Layer 2 of a small transformer language model trained on English Wikipedia (11 layers, counted from 0, width 128). Numbers have three digits each and are written without spaces.
A neuron's activation on a vector x is SiLU(gate . x) times (in . x), where the dot is the dot product.

Input weights of the MLP neurons that the questions are about. A number n stands for (n - 500) times 0.001.
n30 gate: 579312300333376622453429337351752351565695379538419301552495419513269430606602577772550615406495647665261693517324519534496757481611535442356447730285629631336482558365566381398729416654518565708847737265557517797574547519299631455589398646679630280204415773305451658617526152347437536401423454390496625346591442717478370426536537488268592340344582668448559273345628464559491690509500
n34 gate: 243463447514424493326358462369409442689279614591503244469405627524335348381493598715372553655597537476645275497426462391553681533386343443465475586503331724613644522180513559357542609414611507642398452379570530574514483245381456407261496523553371599526509705522446545591559525447414175357393444458461595274430473545620379480482356527365373507522411410531669553530323612577416545521540
n46 gate: 567156421649486326623365481500482720510579524476618123576471525458449518599497526572500347479773568565361655528443612565786355664643556564511582575491370459558423388582349231507638564483630511533518614731602487535677616692566476464486389668326276341555356576701518446538468496733560573460663552521493559372553453388496429377489636440358429575593540458486667451351457558713546646545460
n58 gate: 618536618553473427246450428464471437443333473597495467412490548497432576580467431459721500431657642634426296536488542527432465493381521427654391431420544533368565620199412442572513372503500408494376506285528517608355278648413455541619591564453677477410599478302297530530472638478372410526494598401626518464483597616702479399491582509491655418657393363497387457636559472545300488643686
n59 gate: 625384433388528485667536511507566646490483541367601451447574644535521249500545604493574565423454273403631468902493820490478500216515361599586522547485485528628425610503401481566528580532372507519611668581308547432360455676708597442525445601422539522377487405430551388436464557791536563541665383421793565626578640468482243453471509605380468387730648465542555436476247575664372468426496
n72 gate: 508543372619540409554630386439698450599436546511617439664293606671571444457626524519573258464422465660596663374582667733456679641552460532636604193490300721529539564711539612532350429268278452435416515575764472511408170303573550500448590518553730581711575481599376393622500566459330343430594453511485636401591574592541645517746418430449585564455476653482504599507522584515827398456504
n78 gate: 412508422544486493479274334479616433406461483559465504461271615432677445479570490589624566397354517772476388496711565630703597588273561627511536709606673385828383537409655379556649589635415367571765541659514363565395356461666521445507438627699812352511600600463434439664575323391643481466592313529626596488640428518489580551655451329304507540603463365408458565583606497368453647568537
n84 gate: 507456436582346224601540413414500475503418728559598300513554436584591379585656555580574428503330663239500673376441462554369483566480500317581520543435324345594384440437426418494605441596467429564614422349500552653605684458577415530440324399488409671524506574618527542468610383513418398519526483405513571458778534461766681546687687432577598520606430654647421578347540565646458474609483
n85 gate: 604393375323628656353429492527453394817524725560497616784474449799443548459586369432416635703142625497571581352557492295602504459489636590542369571543464670337409697571470452336335470552356608391612500681626497581489493579398493496618446512597674415335278587533289571569458514514418536383459340557486590316557544472486419718370536597555588486522368562514507591500479446372340444458471
n112 gate: 355576482408638480460619419493617585782537620431437529796472523676318394665522489783583473511452620515650443463232497626511500701665364449614607742461426515560469407573648436360351472489387345516672710394700493379443607974304382407577500519453489365453513508319566561459326549633295279385664492405640601581518536772458362521570555532444756415577653410410430466569435324365656436612578
n147 gate: 370431363530568481465394356573590675720758560655379500603475657630437386442620626469600467579277399517419578523446498634491596437460476517635430609521267535497498580430563522526571535559521527394420656600727401542464474702511544708558588530554583487416428638547372288492607506611522323486527557410464509433392480580512434511552464574497636442546585586544564602560373284472351663515482
n159 gate: 442547560606547279410316609484513612479562418564621466415414661551469522562525733686593571481388463574549554525667599686465332493361446506478445519566650299500384409528694463630538398522422634480408497473570425532522345674521472575633666668518535433470389569646299590608281452564546440521654436423548547640597673554387246695389617433503574432601725626440531411411355416447586468544520
n165 gate: 612279715496456488482641693588547764402639558637570434545484430351619459365709444488586595297516381278384508669477590698443504488580466776327401706467319755382464854591496390496550576385492556395376622391421233417504526701450496600401573522572575216586604581699259706601339346523463641686441329542613559730539385601492511447508603489448602511661454389519500436504694586449459563519697
n176 gate: 396577484426455413629401500497460435552405567660543585717482439673312565412384706457366436558441520267443311739553571429374309407387604393402539486470561632469525286453576661707620739277436444406587631383451632497591490444763381393266664690480576485591550593457479570631538441591456464341569688440549515650430417490518698536471291596407437561732566572600321476426401615551667382431665
n185 gate: 403532440460482459444589695661591438727432658427428657614395660485468448468342563556525426353354479429620589396408511556549525435500646462597451556471481683356424534515529407488684503581394497541642316359561676396543509490428595537683401490465482548465351434560426618614321588518459722656314448567512564458569366476589351483478552298491571385659595638629606540383571428417546575494444
n195 gate: 602473452449591655621619657463540572417432616518399488396623510592515465565484631490742410437578561623432644487613564478452500422332449549561603588506679475575515542271649493637489285513382554477451387620685319529670609722395568784656698556603405523283557470447432536568618306500460288597384378481468507479376418510471622467654615349311532585451461462497448656568400663330407604500556
n205 gate: 612493325457658707586540282423544538466424522726737538396462314526563508653709402564490414410490434411396737584447495663385483343607441597470663443423282405629389554303675534621500809613429477503622569436503484421378561651376532500710406585466536686359494642527470420550559316450453661500500636550615514486403513539348585426699368491400493480359549542555443372453556581383664585565497
n220 gate: 396532518405381492224377524370653493356592591775600334541382406564496606368411680612587542582480515328478629619515590611447641496239428605405462600523465782371448500460572318629420690470407602575285619402602432394633533577354405554662473706496703206583588484614384399659451647283449693302556456534640549390575424398447681439290597529332710338423646463370588534540577162460459628474663
n237 gate: 339521462374646357529687143493587408710572487461494467700535420613429606738674453552553602407392526392477493345544573392517594425651490368715561476541576591547530438618497348526623316633269429279455356344476749490436352457503431479565527385461704511581554462364435405584547564524381738462487493554382591460506609406660413532739566446460446366476544706463350386649483485570646610553445
n240 gate: 846493643452503208533466478287472613443262709620536404591401521564556304632473529552380318437449696516533500470751522606596549529307612600483655510521559454613530437589413546381598656657465585708627461321469349435616550395542437649441472616426571593504667566504507618442358402592325468539584475531748548657519474707517402401636450426466298587358510450517684568480689503603511520544636
n249 gate: 652547588447533512544622605452473632322540669414599449203520345582623334442419627323434489537540352438576621331485508430655453336580185711162245767445266471438503596522564461474484472470381418262488602593489550395217485705493540707534496393554612338331463272699297612644556643572497570582422464455556651516714586522667500457427497650600280485581482370378525583435530510610231452511388
n251 gate: 478404519606377612332555316570413639358470448438661385303373395657493423474292519427753370533352448520353412381305473447582388428232547477605250596620635657630546614356587454408519511457476513461455479434665378449588553583334621697452531540494584496489533458384414519639453392367335345513310328537524576692381545456520626468739491689383776438611570557520556385467586574327507399540604
n252 gate: 439542604388636577516681550437451576522402739681444480443398486737322489487447557548573500500443455722626622691599512618629730471373329596487425651608414454509470596412519479572472626391328403437441496485611455510524415608601637586445713658827640472289710694570359549413329561527482349586536258408554540648369577520418494551462607395457629421455589490480523732471480377482467757560476
n259 gate: 677383477616510363581496481531518717523706540477650470658605522469644471507497529514439687527341490352594807555609548358353450290496545454552630712593329534552559518517616467686588515315393583645270518335455385448483388612605676450447358648689683569511323504467624317391490437559349529629558695535646580608503699597644393362546604483411451372653428541418440695624451602558492735607446
n268 gate: 423447361368717466553493415422594348530584653340653648414545638726385408511521422348707592379334333269479725727284463800547564561669616524435606724522474588481535515605414272440477446493363500361485515496749534471525532426650412422456312518603471515349413694327489474581435562613402613603411400387580551508689687453624580681630494620432701485467691546304629420632427685591461712536504
n269 gate: 695212406480662410372722296408540484500516549441383418564641417682481514522305512543540542345414385534509545456425593522536617521192487608468461523553484587480654424628592574541507252665526580540437487625503595410513578610394509434641641495604647710551692328701516438552677561555477446252436456545539532593494700571454565433464613521436402510460609525456388387680555485648469689656483
n283 gate: 591507584729490504634705338480692490570530312559655440371461571418477512467429510482514587638266715480589438679684674356421496467486521461466469587622300487428631609323336345413420485463338538468617407522565617493383694574490360707608654497510643442363773454543482525469384576427494414588375620538352574434477507360653731510345600493252576339644422300615600651553444469554575561446398
n288 gate: 611387503437384457287637600551486432675483447630482547576554439707423261524738422568417585394530313332456650592465435710591540271581666606503528631497322456479483525449606219547502563404621455514446594410535421396517500697493348774564500445464552285351274403594663472581396364517472764616370452325500574586500470334700550385468598573425370465429618476524547813480644341555500455404414
n291 gate: 841518447463493479643578543425580493450344397490527520441472434623442591698441450404406480487358474341564520549358471598524493198745457471547446262433479539512465616643357549383441536434623407406507486388363462704429366625453253572534568587589633507650434428299360530437613299359479392560441316419540601622462497510358378465737457462470385667353494682540241510558294506427605513312349
n30 in: 500321410500249574590406390445497494532470548634601521733552353485476411689649445656532387564394628467527562470607594358547660553481580521500550642508376422514427503295473357476515600662427475687407406403568385522350551732573434411689225456497571520445414644713636560425633525428483555426485576441478506334585559599412432415455505559359462430544588445711584332425456418481382620702618
n34 in: 482540709523586500480588457565524424632511486439439667517443533555520500506681372476681497520599578494377474526585477616413434543556488373671474444442542385520371328590757494689526550497414575410704570503561453503701503649519553488550642500522630494585516425461453369609610425348487494646531641389538486338536445584544430448586468318594482562589587554354489358581761338491620514615661
n46 in: 378239538491564641470421636603584488613663342330475464469422714601428432464588500475455607335612524551353653326506538542316429718648503521593513506368535605543648544566541490536459513387554429471423477724519485596459524576588509513680348531541454415549558308635307615467481382484464610370512313387618479623671453240444420705423505456518553532341497555341398503416337517643517426546385
n58 in: 474365495442554317495472488537508540665518463503361505481443520460513479392497541503492503618242390397432514615398559497508458460387505432476574608465589577638491553445466588240513369524586416616534452600486737538486447430410458589436525598578270463432466500548461447400538546637470557500621359533593470386415581622330443580436544528562371383539462586548610552463453736574432646524718
n59 in: 560315363581588512430446503591500451458370440386476602370609322476670401402573492592463597465494534387428503535434373631485580497491557648470612321422552468740517457442344444645546624570424488444420774574298582539506410446610642488324512435415456469544364509438804392460657449488484643375556642509521503615483628533635417534439561288459497430549579497491624461500600407665477405441524
n72 in: 390530478611568646360652481506539393505324450544490452608470562560325485556503578571464287506442436626389459373541446705535786687564535580408631400502488657636533470528462567478407293418441394527440440559471418569543452401408542479565450486552586627627469613737550481430621589445466299388597469485428509584601494460582663495497448379349558629462508554409419402558696518379707363517497
n78 in: 419587596330529258494413486513462355512599468370520503559287320536510472474503590527476564461310541481557483367590572552464391602513684557675493537606486622561375473462333521375563673347632335370435700354493491741709320182615407534564618409425585542448524337531342407450424421351628308478477619440536503567365446335630453372331452550419204416534562542393510576344423533321557490683602
n84 in: 589536433519280497609315470582487536471654384571604697537494564540506461380464474405584569476573506476350569756315448509378699470519265604435601345425436551514590465443695552645535327286529469429407581380568418481431518377503419500355528440456488549575539599500418492483404413466388626473365513444531487430582707494663631453455354471623503627592509227668647444536434415305257368463592
n85 in: 417152542549364522614345407668429617464389437437667635467600528494604467381471447217403506494401497590572446506278533450440416366595431534557613457440549710516549691328589629494548561459506608422463503591605332506403573555511555448524448545431419449434382481509347442610431560458516625449447424524650495532531359593448685540580400449657624377205565542417480500526579522406696387435503
n112 in: 399614478572578552510479571640606582630298520508400454544582492513464480658616409508580666440565485490584352528345477577572451536524576538408487572500370495405555594523487553397424613401392350519424439588466480378193408492440510554503368438482563461530430430426680536458505518431543404437531556489624499475500616482641460585587581467419593667522510505443436279640361416580537492654633
n147 in: 460513406428322490473481577754629540296482392452360509605649484417368378439650596506555323377387545627623738684475473485447442447338391476684370516641395506511475561603363353442607563586481322250310454658503642531625488417579509628732548492449370418507472555694583452427540459629525510464426520525313513463521476428456680476532465438494557376462503463546355516422487500415307704497350
n159 in: 658647412411419751409515468616657618365524343500452577521547334419322436468722429342393267545432462626643457521374548600558560320371790474379681395482559397434505413468538573482396529506460458446387633438615577458546385630694344488408506459555527411509489363541333436454422606369489437635527375552421484513477630579684602466416656601404583475543586470542494409424457536459599473398540
n165 in: 646490670380512587737307487647432433439406416635404533630529349519500450406527608462555598399527578482443591448541502497283397500443397414497699548611529455552475311488708346357594577506689569487464441436681361609475397737585597443392385403441419641412517323519595503478301310318477386583562523720394498594512625743377497582465588447626591478427347503451548503557468625454398444593465
n176 in: 558507648373465497409418503487400487581622370398526396417567440458375349487434591586389634544693397387450464338761444412604594627622548562519323441559526434458409556519552571358461597564768468611450507389423534668623415493412547322618576543574603422703393450262533573410432607429500480543459620523571532621549602423526333744400517580500500434407640161596316452727572450345423638324470
n185 in: 376637665446626336663391594478600561341563476481523586615645453461634457541589561372270399528542645629423509433569453417460632539563625489474626523515456481589594456481627423500422445413485605562523595638486575395605525685500605573376361403324455419506654538485593420556458378517492376541562560494682466628481397463526377436509395532332503370364361629483486497522733536414475356548506
n195 in: 425590356587461633416637484605586581451491562432497515464465525500399591479395529553573438410520603562538235593543407255608478399459567307577497597596673604607669538298541532539614497702613537465503522401549680568435485641520631550413697597459527655516538617449419651637488528469445612515340445525439503372218485601704550561491455500333488556478497503600435620367416357644507713445531
n205 in: 464476527304382556592387411318423595548713484489505353548479418531525522622478607319453390427530657359547511550529434500342476561442674546440410445587611492380574710519598545489450427517398546461450422429736478549489400451487630404439506483484469500416579535666398433561457560534518524619604521517474536463432481378344514538588502638759673436345444520514481303426280534339646375573412
n220 in: 410566421371454568266345463534578537509400512428547579361272577515539627497515649414640560322577361461440594454630468424443555610541746536578443554638689321421642404621449290610474604623647531542591569466675527506509607503482527350669363552598596464536517429380395467654565691544463549449297490595456498547651363481405545500400570455565472548308438324518337494217532477458575438617365
n237 in: 477545486654425639628252375551348395454574409374522482594522648530580464349593466578459426605679544512689598587509392548515699526696518503543469659505650515361334519479430346524511706488585497602437474510436538497589318546422613653478578395710500468433306576710509483434473543586594318503470412472525567503430409442435615474623579561515386419597292570642527518441618704596417470494308
n240 in: 461560520503515340541332438512347565435541367323505621503503768521450531509648475584497402536587678479544482595705498349570475490349515324533626540649419380540510503597382611462506477488401452629472235555630446624582491549714371475454599611537506436421532441387482620432476421509503582362569404476615543322638503509451483272662578580539451716692491413482737542529509420566310359506562
n249 in: 627513477649500640572481513404420521357566677647524566464439487561539570464479523535609665576716536583340719452447467521324471552769531462460460522649387411441565358470626577620537444512440457574471628444521386682472623734436694538469459464603531403455426509519431450434760580466503654497355624615565502253725567261441633596611342474479370409616517427536628491361537430593443509558538
n251 in: 544450489437421448388533529358479523660422500372654491553636598653694497497503467600645332529386489388554551506485451347381448472657568477275317485482439744539483497566497544535429646433360334478543404404441391761542546544475578533394530550610574494472505637488425560611429414521497593472395434557648492389522503459437241581552691387515419554585539588550666491617485570612255650594381
n252 in: 573342611531620565576626570405490530477494530685522518337377609621461489240494433541649449681397566718587506680421577488519661603440624548572598481614503506667561407527536418685437590436273469545474425392572462622494418353532670487433665677664531441396400445562611497321401263484520351479359649428503458584538497404491359506465583390500642506328400543485551491641415375298351413491510
n259 in: 667367355514463553472607592652405590559583492593710536525464497480329502453447559667479515475576530511544319534509359528439470390587626538612396506584471642570500350392358416600478592486609500610500722722583334322500458555576600503442520514505432431593597571497742426495440400659508476405605539350569496583514738380517500619568453402506474500403568531531395403508483453497749619441447
n268 in: 517433372618403461497452500469556485488318640363383358556596516437690543531475637341648391531608442488488449596426511509494818783597323452341657355651555279797479523571473510290529344584500573418516404449500557821605485704410389432377510511512604407377571516484397413551443446462572510440559450628487500667512412440465616536432505346447430474406521419575359617473551338473576406447445
n269 in: 638342475655520393709491393483488578566414458398492348421417379561457363500428574319567542590503511591724586503557596422562600525689485626538491512686470420572440485463433472403465434665364615555406522576400525450509348421483660599371587461497553491562474548460503402463459479509628494441692216467456512727545345562423534628370427743576423416374528523471600591347467468540551474302418
n283 in: 370641474577485336577692349455386494483352415585489482461506503267323630414482437603541509449536594624479568638744575479632500506314530413512543562537372624479530469515587423476532490473575543614576589487332532322439432788468515362357559405401485731484334478506450468596667424374439624445675247540543535464381450524645497575447442506397667603562391678473615448347392536481344445573359
n288 in: 582516514257698187359547559488570205693512574512535545412590615488331469518545445689458528485277461410625519515640429428525557667525531444565428535495607503492507566473465516404556414661547719500494400593546576738633524579300431491541509528547702656429508494455469490511657330609411465541515373637676503609456621525382500355563561406582506538532590546591327327533569548436594543659383
n291 in: 500444612386454513469538685343653601386534593587600570528614545497373513564525526503451452380543696354570405549636627172677377487583347413513313478644683421571520420561542539653535356775506456683364359456594607563661320389503540587350436626554531302402548555487442444548606428390543533518549533468666461460333497528611539482581398566491535606372636562509427406343427414493612565702542

Each question shows a token from some text and the vector x that enters the MLP there. A number n stands for (n - 500) times 0.021.

" until": 473548497515485513455485405548480452541554524489514494511506531502509413466470478495535460554490531513531504529519499491470506484490510527483502508478502500489575497479478442515532504461491471510476506495507542496504478522456509547515508436504512482513489483462479493453537501490561538506406452436474121552500520509541519503490612509488444544490500512423462450523531457468491542505434
Which of these neurons fires most? n237

"ic": 572563498484498482519427583492453565463517517542450531537518463551484529382535496510504488533504476487546501446459449490463514494435551543488554504493568570475447537548531476465508507409432477400448520566426529543523434409607509548494503383521453517561435418566486482532464450490482489455471429504456316499443520533517462459442491509538472440482544445462505491501476542541548434469527
Which of these neurons fires most? n165

"er": 517495530535464539505550516509527397515549507584556516552513510451413533518529526439492496522485469456532550453516540593485471471510468445592570487534460514494502435467491526456500379456564526572423398508498453496519511417539499500535492502450467604527505492535580452546516479440460425540479496499479299480454576449568516533508471433479487539518524537510490509587464504588541466539550
Which of these neurons fires most? n72

"s": 504490480501539489490534498480467465499499518535477478507479524479499512492536470501488495551526521500505511525486340503545532514512493325467479482482491508502524529485519483538505491460522504522480521437475534531505506482468532498505496521518507471505457537518545545508513468485423514487469500541460114453514519508526458488531501453515457506490532505498535524531497516517483520580548
Which of these neurons fires most? n34

"e": 525425516393515504486438536506467494575575475522478511519487553393553521474555511495514403457496416474537530455521406473419484478497515528515532479420511515484480487542445406471465475452508477514494444444471499511489661513506488476470477486520402481517617525529518520424508462514498521499496442511499279523493530483472529474519462458463519503450587528517536420470545492540523528447474
Which of these neurons fires most? n46

"arch": 491487477465513510520469559497534473466520485522501486533524472511511473462492444544481469487543537477519463538446438485536508529519521515453525490465503488475540448483487474471496541500487487497493504550557494519500543503572501451462457432483539538500432538509463529471567497486471548572473460441574141427576466494528523498470523434508443555449446476525501432542466438499525548506532
Which two neurons fire most, strongest first? n46, n269

" at": 511554471510406483518503476488446481465488524509503538492506477442460461479499573457440473535476516538512530473475465470457524504510458539511500531522523523529544482477494502488544509492469544512482481491548577456532497532438486543593487404504475500468538501486544544450513463504530493482469497481539144528478473514509542499499593508451470519538415507438578451480496439443489501501530
Which of these neurons fires most? n176

"la": 501495528451505538498501558556411456547483504523500551494450627510481507462426456463469500516533482539518463500523404450502497515506472424577464570430512537456465518496496550467415457488514539511428426513576453518508499507478502509557566463578529556479536526476508468516530508490434519518452485532480264516491561467449488602542462426540553415488455395527431455518489529516508543474498
Which three neurons fire most, strongest first? n85, n195, n252

" to": 497469478504450445510517495516503521506510504521520481555464477521464476584462479541470472537452462537535531507519442507523490539462506488466510496580528436516483496518519494544494531433480496493469490484493510506482510548444501530509506345529494492508531500516463478494526494462558478401469439509471137469507486527505523468550601490457490510512412528487499507486497506462526449476471
Which neuron fires most, and how strongly? n176, at about 0.46

".": 517538464535519563473462543491459526519458461505571443461494529519515465538502522459528506511471496473499528521493456483545510536516518460496519481607487470566482526556508512506615527531464547491512487497522561477484523471540470503502515466518511496496499497487460540522511523521579519483469478454494105494542557508515504533457529482490523486485540533457512501502551535493490499497458
Which of these neurons fires most? n268

"go": 502497502514464535481486489444526535469468498518416613466484452496453470518531538475491445514524542558544528554503330498500538485451511520513541502526503483483483453488515508499449498497466525501499486492592445480489523486443420481553488451525450530461524553450572486466490512451447522573543506496502186500523517467452478501588504454517488481481543463574526502471527520493546502508557
Which two neurons fire most, strongest first? n205, n240

" on": 565490545476510431545538461527457518504527545477502503458481543442497413508525438537512489569436441562516493537489421501506537527489433527495569554455533548474543483500459473491501489513494528522466501508504515489517530504420484511520424423535533528540467509494521556502546453480546557430479449510501180528527488499536510531478613518416496514513493507478527423483496508446475557479446
Which two neurons fire most, strongest first? n30, n269

")": 481516468522514507509501584460499508501506515477540556399537477491460462531511463494520476588489406513514544466539452439516504485488480508513479507522509521597521533485495490460569489479484500465596509457505533523510514502519507494487491544516477489483436513541525466502465506533518514490508497492472105495512547485549496530534542474538504531512553494511527507500479526487545472505485
Which of these neurons fires most? n268

" that": 520502508487481509483518499553438457525508447523493462578501504504503480505497482494525549534491522512498489539499497497506591522534491496507504545544507521563523520562403472541522455464480486524558480503479505503479522495472519512484522479483567455515514534483445502462490480473504531499470486519508105455485566493542509481507608446525464484482506510475419478500488538472496465505447
Which of these neurons fires most? n237

" artist": 528514481478437564557489548514513497514479518477480530499530479542489459509474447521472508522542518485511467468520489505448504464487473499476494498481456477486541503453484495512482528521454486551471453514476539466495423462515487476503505422493539496554445488475510554490444509511604515562499494482522106466493526498571503511519515522492504464525580538462467552552489475487464513511461
Which of these neurons fires most? n220

"le": 510545572497583486572559473574494525515494487493461483497480568485498491431502551512473471502490466544567465503460425574503506495599552480544561513534517518496541496510491454451490495451489500482531493541514606493486550503469538496519491421427432430554477413516488528450565578566468525525540494569541219570478494485466532555495476438479474483495517496445479526534514561441552513499493
Which neuron fires most, and how strongly? n185, at about 2.2

"el": 516498523507519529525557537474477477510534486545463504552561555514540521475522494515473484488531518460499538468440360488494464490471533488518485382464442441495570450505474435496443547476477499523495531562527448498499515457487517483534544461479497523510476483464570574484558500464490504549483564451489231359520515440564475480496561414492535548492449510568535560496480497436486499544595
Which two neurons fire most, strongest first? n84, n269

"cent": 489476561521461497550518481507549439507528503530487510566523500492441503563511484492532488496559531515481494540522411479505499510487615535465514516483521453445546443484468477461458546600502606472483514527537525576546535517441482464473464450506497468499480561523537450483527433493506432449481527598555209406520554452539506569510511530508480515530496523605468481511484501558494501544472
Which of these neurons fires most? n30

"ine": 554486553460546537570504597512479510530519550477465543565503502480504527424454467510488488495591470504483493529436462447485522475471510565513463493503518553486524484539464553451469522498544495469553519483525469467497570546497497483512538445499436462485468540528531535468530524467573417508496552468510157473477495547502450522476552521466512428476510466550474465453479566464472506509496
Which two neurons fire most, strongest first? n165, n240

" Ar": 477521521495488451471513493510521506517521500499554501511495506488538471489536498479518507495509533511515471492524491522472526576511505503501523501496448526516441541498478505542420451501508477505518518470482496502488461501513523477495499469479504468473476508531485490506560478520459476493573547470506048468471544470538504484491472524518486546480486494508525512499521472524488500518515
Which of these neurons fires most? n72

"ain": 478528470490491552506500561482547598511451562494507562507493486450512429493456530458537407516395509515490507480505525386484616499501513536525532491511496558445560476495509514499466472573498550480497465443473500485496562511499549431574531462532497527473510495543522587407520511432511582556432489580590328425539476480486496604466477477424550483433509506556385467481443433487458507477527
Which three neurons fire most, strongest first? n195, n85, n220

"al": 460457469491507514472461514510477486477530494470467506514485487417627553517444519496497508483525502549471565468533490533523540568497527483562452489511536510509458448529503530565523518590559477493501481479486447503534488458562457467502499516563552515448455509445539432497517577498595427435474467546449193478476486483506498501508424430470458531489435439482566486530530514439529465516497
Which neuron fires most, and how strongly? n78, at about 5.5

" full": 533461503488497515540444480560546520515489493441466528475523498505468466517461481507475505518551471455503519528534466449469552497494504491478466540458529528482554421483523486445437509505494550514502516568500492418497512482514508502459574423497453510534506504508503521502568533507502463482493458493501125439487583533538529462455535492527494514500439569503423533524545514491453532483487
Which of these neurons fires most? n269

"After": 487497508508486514498492435489528528508566566558510509508509443483491446485490457527511494526471533524530522513503475512482524525505476497465497509522539435539536461475557446507462463457505470508501447449547551492513545514436544497507533413510529470497518516416526499487516499438529598517440490399520132541500487539539496546466572477485511524496500527486507445499535482463455524470454
Which neuron fires most, and how strongly? n30, at about 1.3

",": 483530496551519503488481497519511467495484510493535465462520498502468454481491446493481501497484468537489500495516475471500495501496466481501471529630471492478476496541523451492598484520507471487474491509543538548499525517496505497462537405504508507507506481474472481514510521480494499531464486517487099498470514469538486541498670474494521473512526467505506512507474520489523532497543
Which of these neurons fires most? n195

"as": 468548461499511488478473540574462501415482479492490479464543466489476532511464509507502521521512508556503419454503528522528507539428545399491522516499520573497499518451463469536533540526500504502460509482438532484519503484562474501527509470504438412490478505457478523512518563531520495536510527498476156513564479531436470493553587550582475468416463456501499510517450544492432486533480
Which neuron fires most, and how strongly? n58, at about 0.94

"ive": 585521509487455462579500546584548544541527521499528529533543573483583475418464424474502455493495507480486496544467414439549463474519582519521463569520562552483491536520492508486537494432405540472553454564470450457431531496423483534497505404480471500468459461497560458470505478471536560544487462576502262585548515528502520578491508535540534463511491527533487579464514517447497453503440
Which three neurons fire most, strongest first? n85, n185, n165

"on": 527533507565565547508510470539402572417496482487510510542497509434519563476426560486495470536495476528559550473521531430526558463493502511536472491571579479510491489487498544510521486503503493532539528574470469399521492548635481473428494445546494544475482464479534504462541528506613434472511521488468210516494509503527468511554439499537454471483495462456529512537520496495540521518565
Which neuron fires most, and how strongly? n259, at about 1.2

"ad": 513511516638488526487529508515439535424465466460464522541432438465475586491475522430432500481447588466457453499493602507525507520448540473508499509533453486487540508496519476504492485481439524508514496512530527510455578531557531446487509386514493487481425478517532592463512503476521450537462469526497199542498453491478540504525529516533505442524468468561475479477532549454462464478487
Which neuron fires most, and how strongly? n283, at about 2.3

" League": 505567479513472506539474513487503522504560560525545537452468426457469427556517451467539507500493501452513496488524488493496479505580461486530511470488503554532503533485506496489461498491492489529484525517583518492486476489503565464512506495497491525539497443507497488428539459489491559508554463524530111517505530551487512510480486569518562540516524450526476533524559520428465478514499
Which three neurons fire most, strongest first? n205, n237, n165

" late": 526457515461467463453471440472530492525505507507469553520486512542468495438446434523499492559534469562550548516470455528479458510478564495544537546505482425483550473499479455559475511538516506524489525515509496456525509472518533550496507393469508524516452488468487492450549512524558445516446503459486159588472526512469537499456610504590470517505513467496493474517546480487485518501416
Which three neurons fire most, strongest first? n269, n288, n147

"\n": 519536499485520495461512505511516513500469510499517541495511506527475451502512503448516505515490515494481499541471299472476519523471478475474511517514504459550536518524472483507582514502486503471449473525532478486515512498522511487506496569515503473532385512516467533550493508497758494490503494482508197509531527500529494498474499482501543465503530510512448537485483430497536534508496
Which of these neurons fires most? n147

" M": 507474490519521453443470527483489429485452492531476488520523469512506509493491469477485479501460501476575508479546425513517488469556491537494506491497498493466458481535520505513450492466523502535479455502478494466508481529509527503484495525510514524481489506517504531547522513484474491491492511460521048483500492483504491488506516551493514539523480528480462498510508446486504517465473
Which two neurons fire most, strongest first? n288, n291

"ick": 508509513539513520538523458570461518434505530576427490481554410463445571512472551457571526533486473492474482519459421468444457477545404460468432459525543526437452468457540481561520448465441523476450496514437557523475464536558524407470523406518512490515485478482531432525492442424471514579487496456553245417502518484506517554517517466493542510466513495492443466462579535522530491462523
Which of these neurons fires most? n78

"row": 490489534530500477517509476565567536442536519533595488549535470440585549481422513546514503515424454518522524545495504455464504521489508513430508417510502572445483516420573509531413468549491540552438527546458427451433502450513565467476532380485448548474451588493439462482470470486472452501511573513561276470489537509510489515478499482544582521476471469553520504526610561535448508494495
Which two neurons fire most, strongest first? n259, n165

" name": 525516469562501485507490494535482494524452437462481509497506450503527469503500442459538483531531446485490530503561475418518451459495456478483519489461439499547509463435431428482438503550454509460505485499440529512478511463441497513539460451481566539503463452559466508443442492553565496566517463489482162491539557505493568500456543540526478465497532533527488488526447511457448516504397
Which of these neurons fires most? n34

"es": 449512487466536471492564492578503472426529462478511520537502511460571445495552417485477514486451426523482486482490482573547621510468517411468544453505571560484482421584436452425489435429475500365534441440504499495496491480539510473510455403457388475514467414564495496418446556533541582608464493525538443477504423561433475506502556540528448472485549543525450446501444522517527454492477
Which of these neurons fires most? n185

" g": 518496463473502479511486511496521467468461514516477514483471500518450510546512476452494531521494520493467527509497467509517518577558526525437488470514491462500493482488521467464461493470528521498513503528506506567492497502436472502537501504485461517503495521551509552538523497509509526533525524496513054471505529476491464502495460456502496527488501551526544483458504478461511481485482
Which neuron fires most, and how strongly? n46, at about 0.38

"ing": 549511545509502541484507490524516471475510495448516472528524503522555504493450587496512471525503512534505438477453409534584499506543523453451547518548546494508576485456479506501538467530462490426555441501488545491518470503490567504490460407439459466505444519476523508474499512494459516450416489538520158508465492527502488518541607543488503460485515544514497544569538545460477500503462
Which three neurons fire most, strongest first? n251, n185, n195

"ized": 524516539477482498465438567517524490516447504497522519525499509499543534491486494515466488500522498526479460520527492496536531516535491542543487490519482461535591458498452460518494494497491562521470471509497495473488481513481529451427500380483468512572448506493531536466458521488456467512371498516534122553511518545497476522504566477529524474535457476488448514473499560516495522477480
Which two neurons fire most, strongest first? n78, n205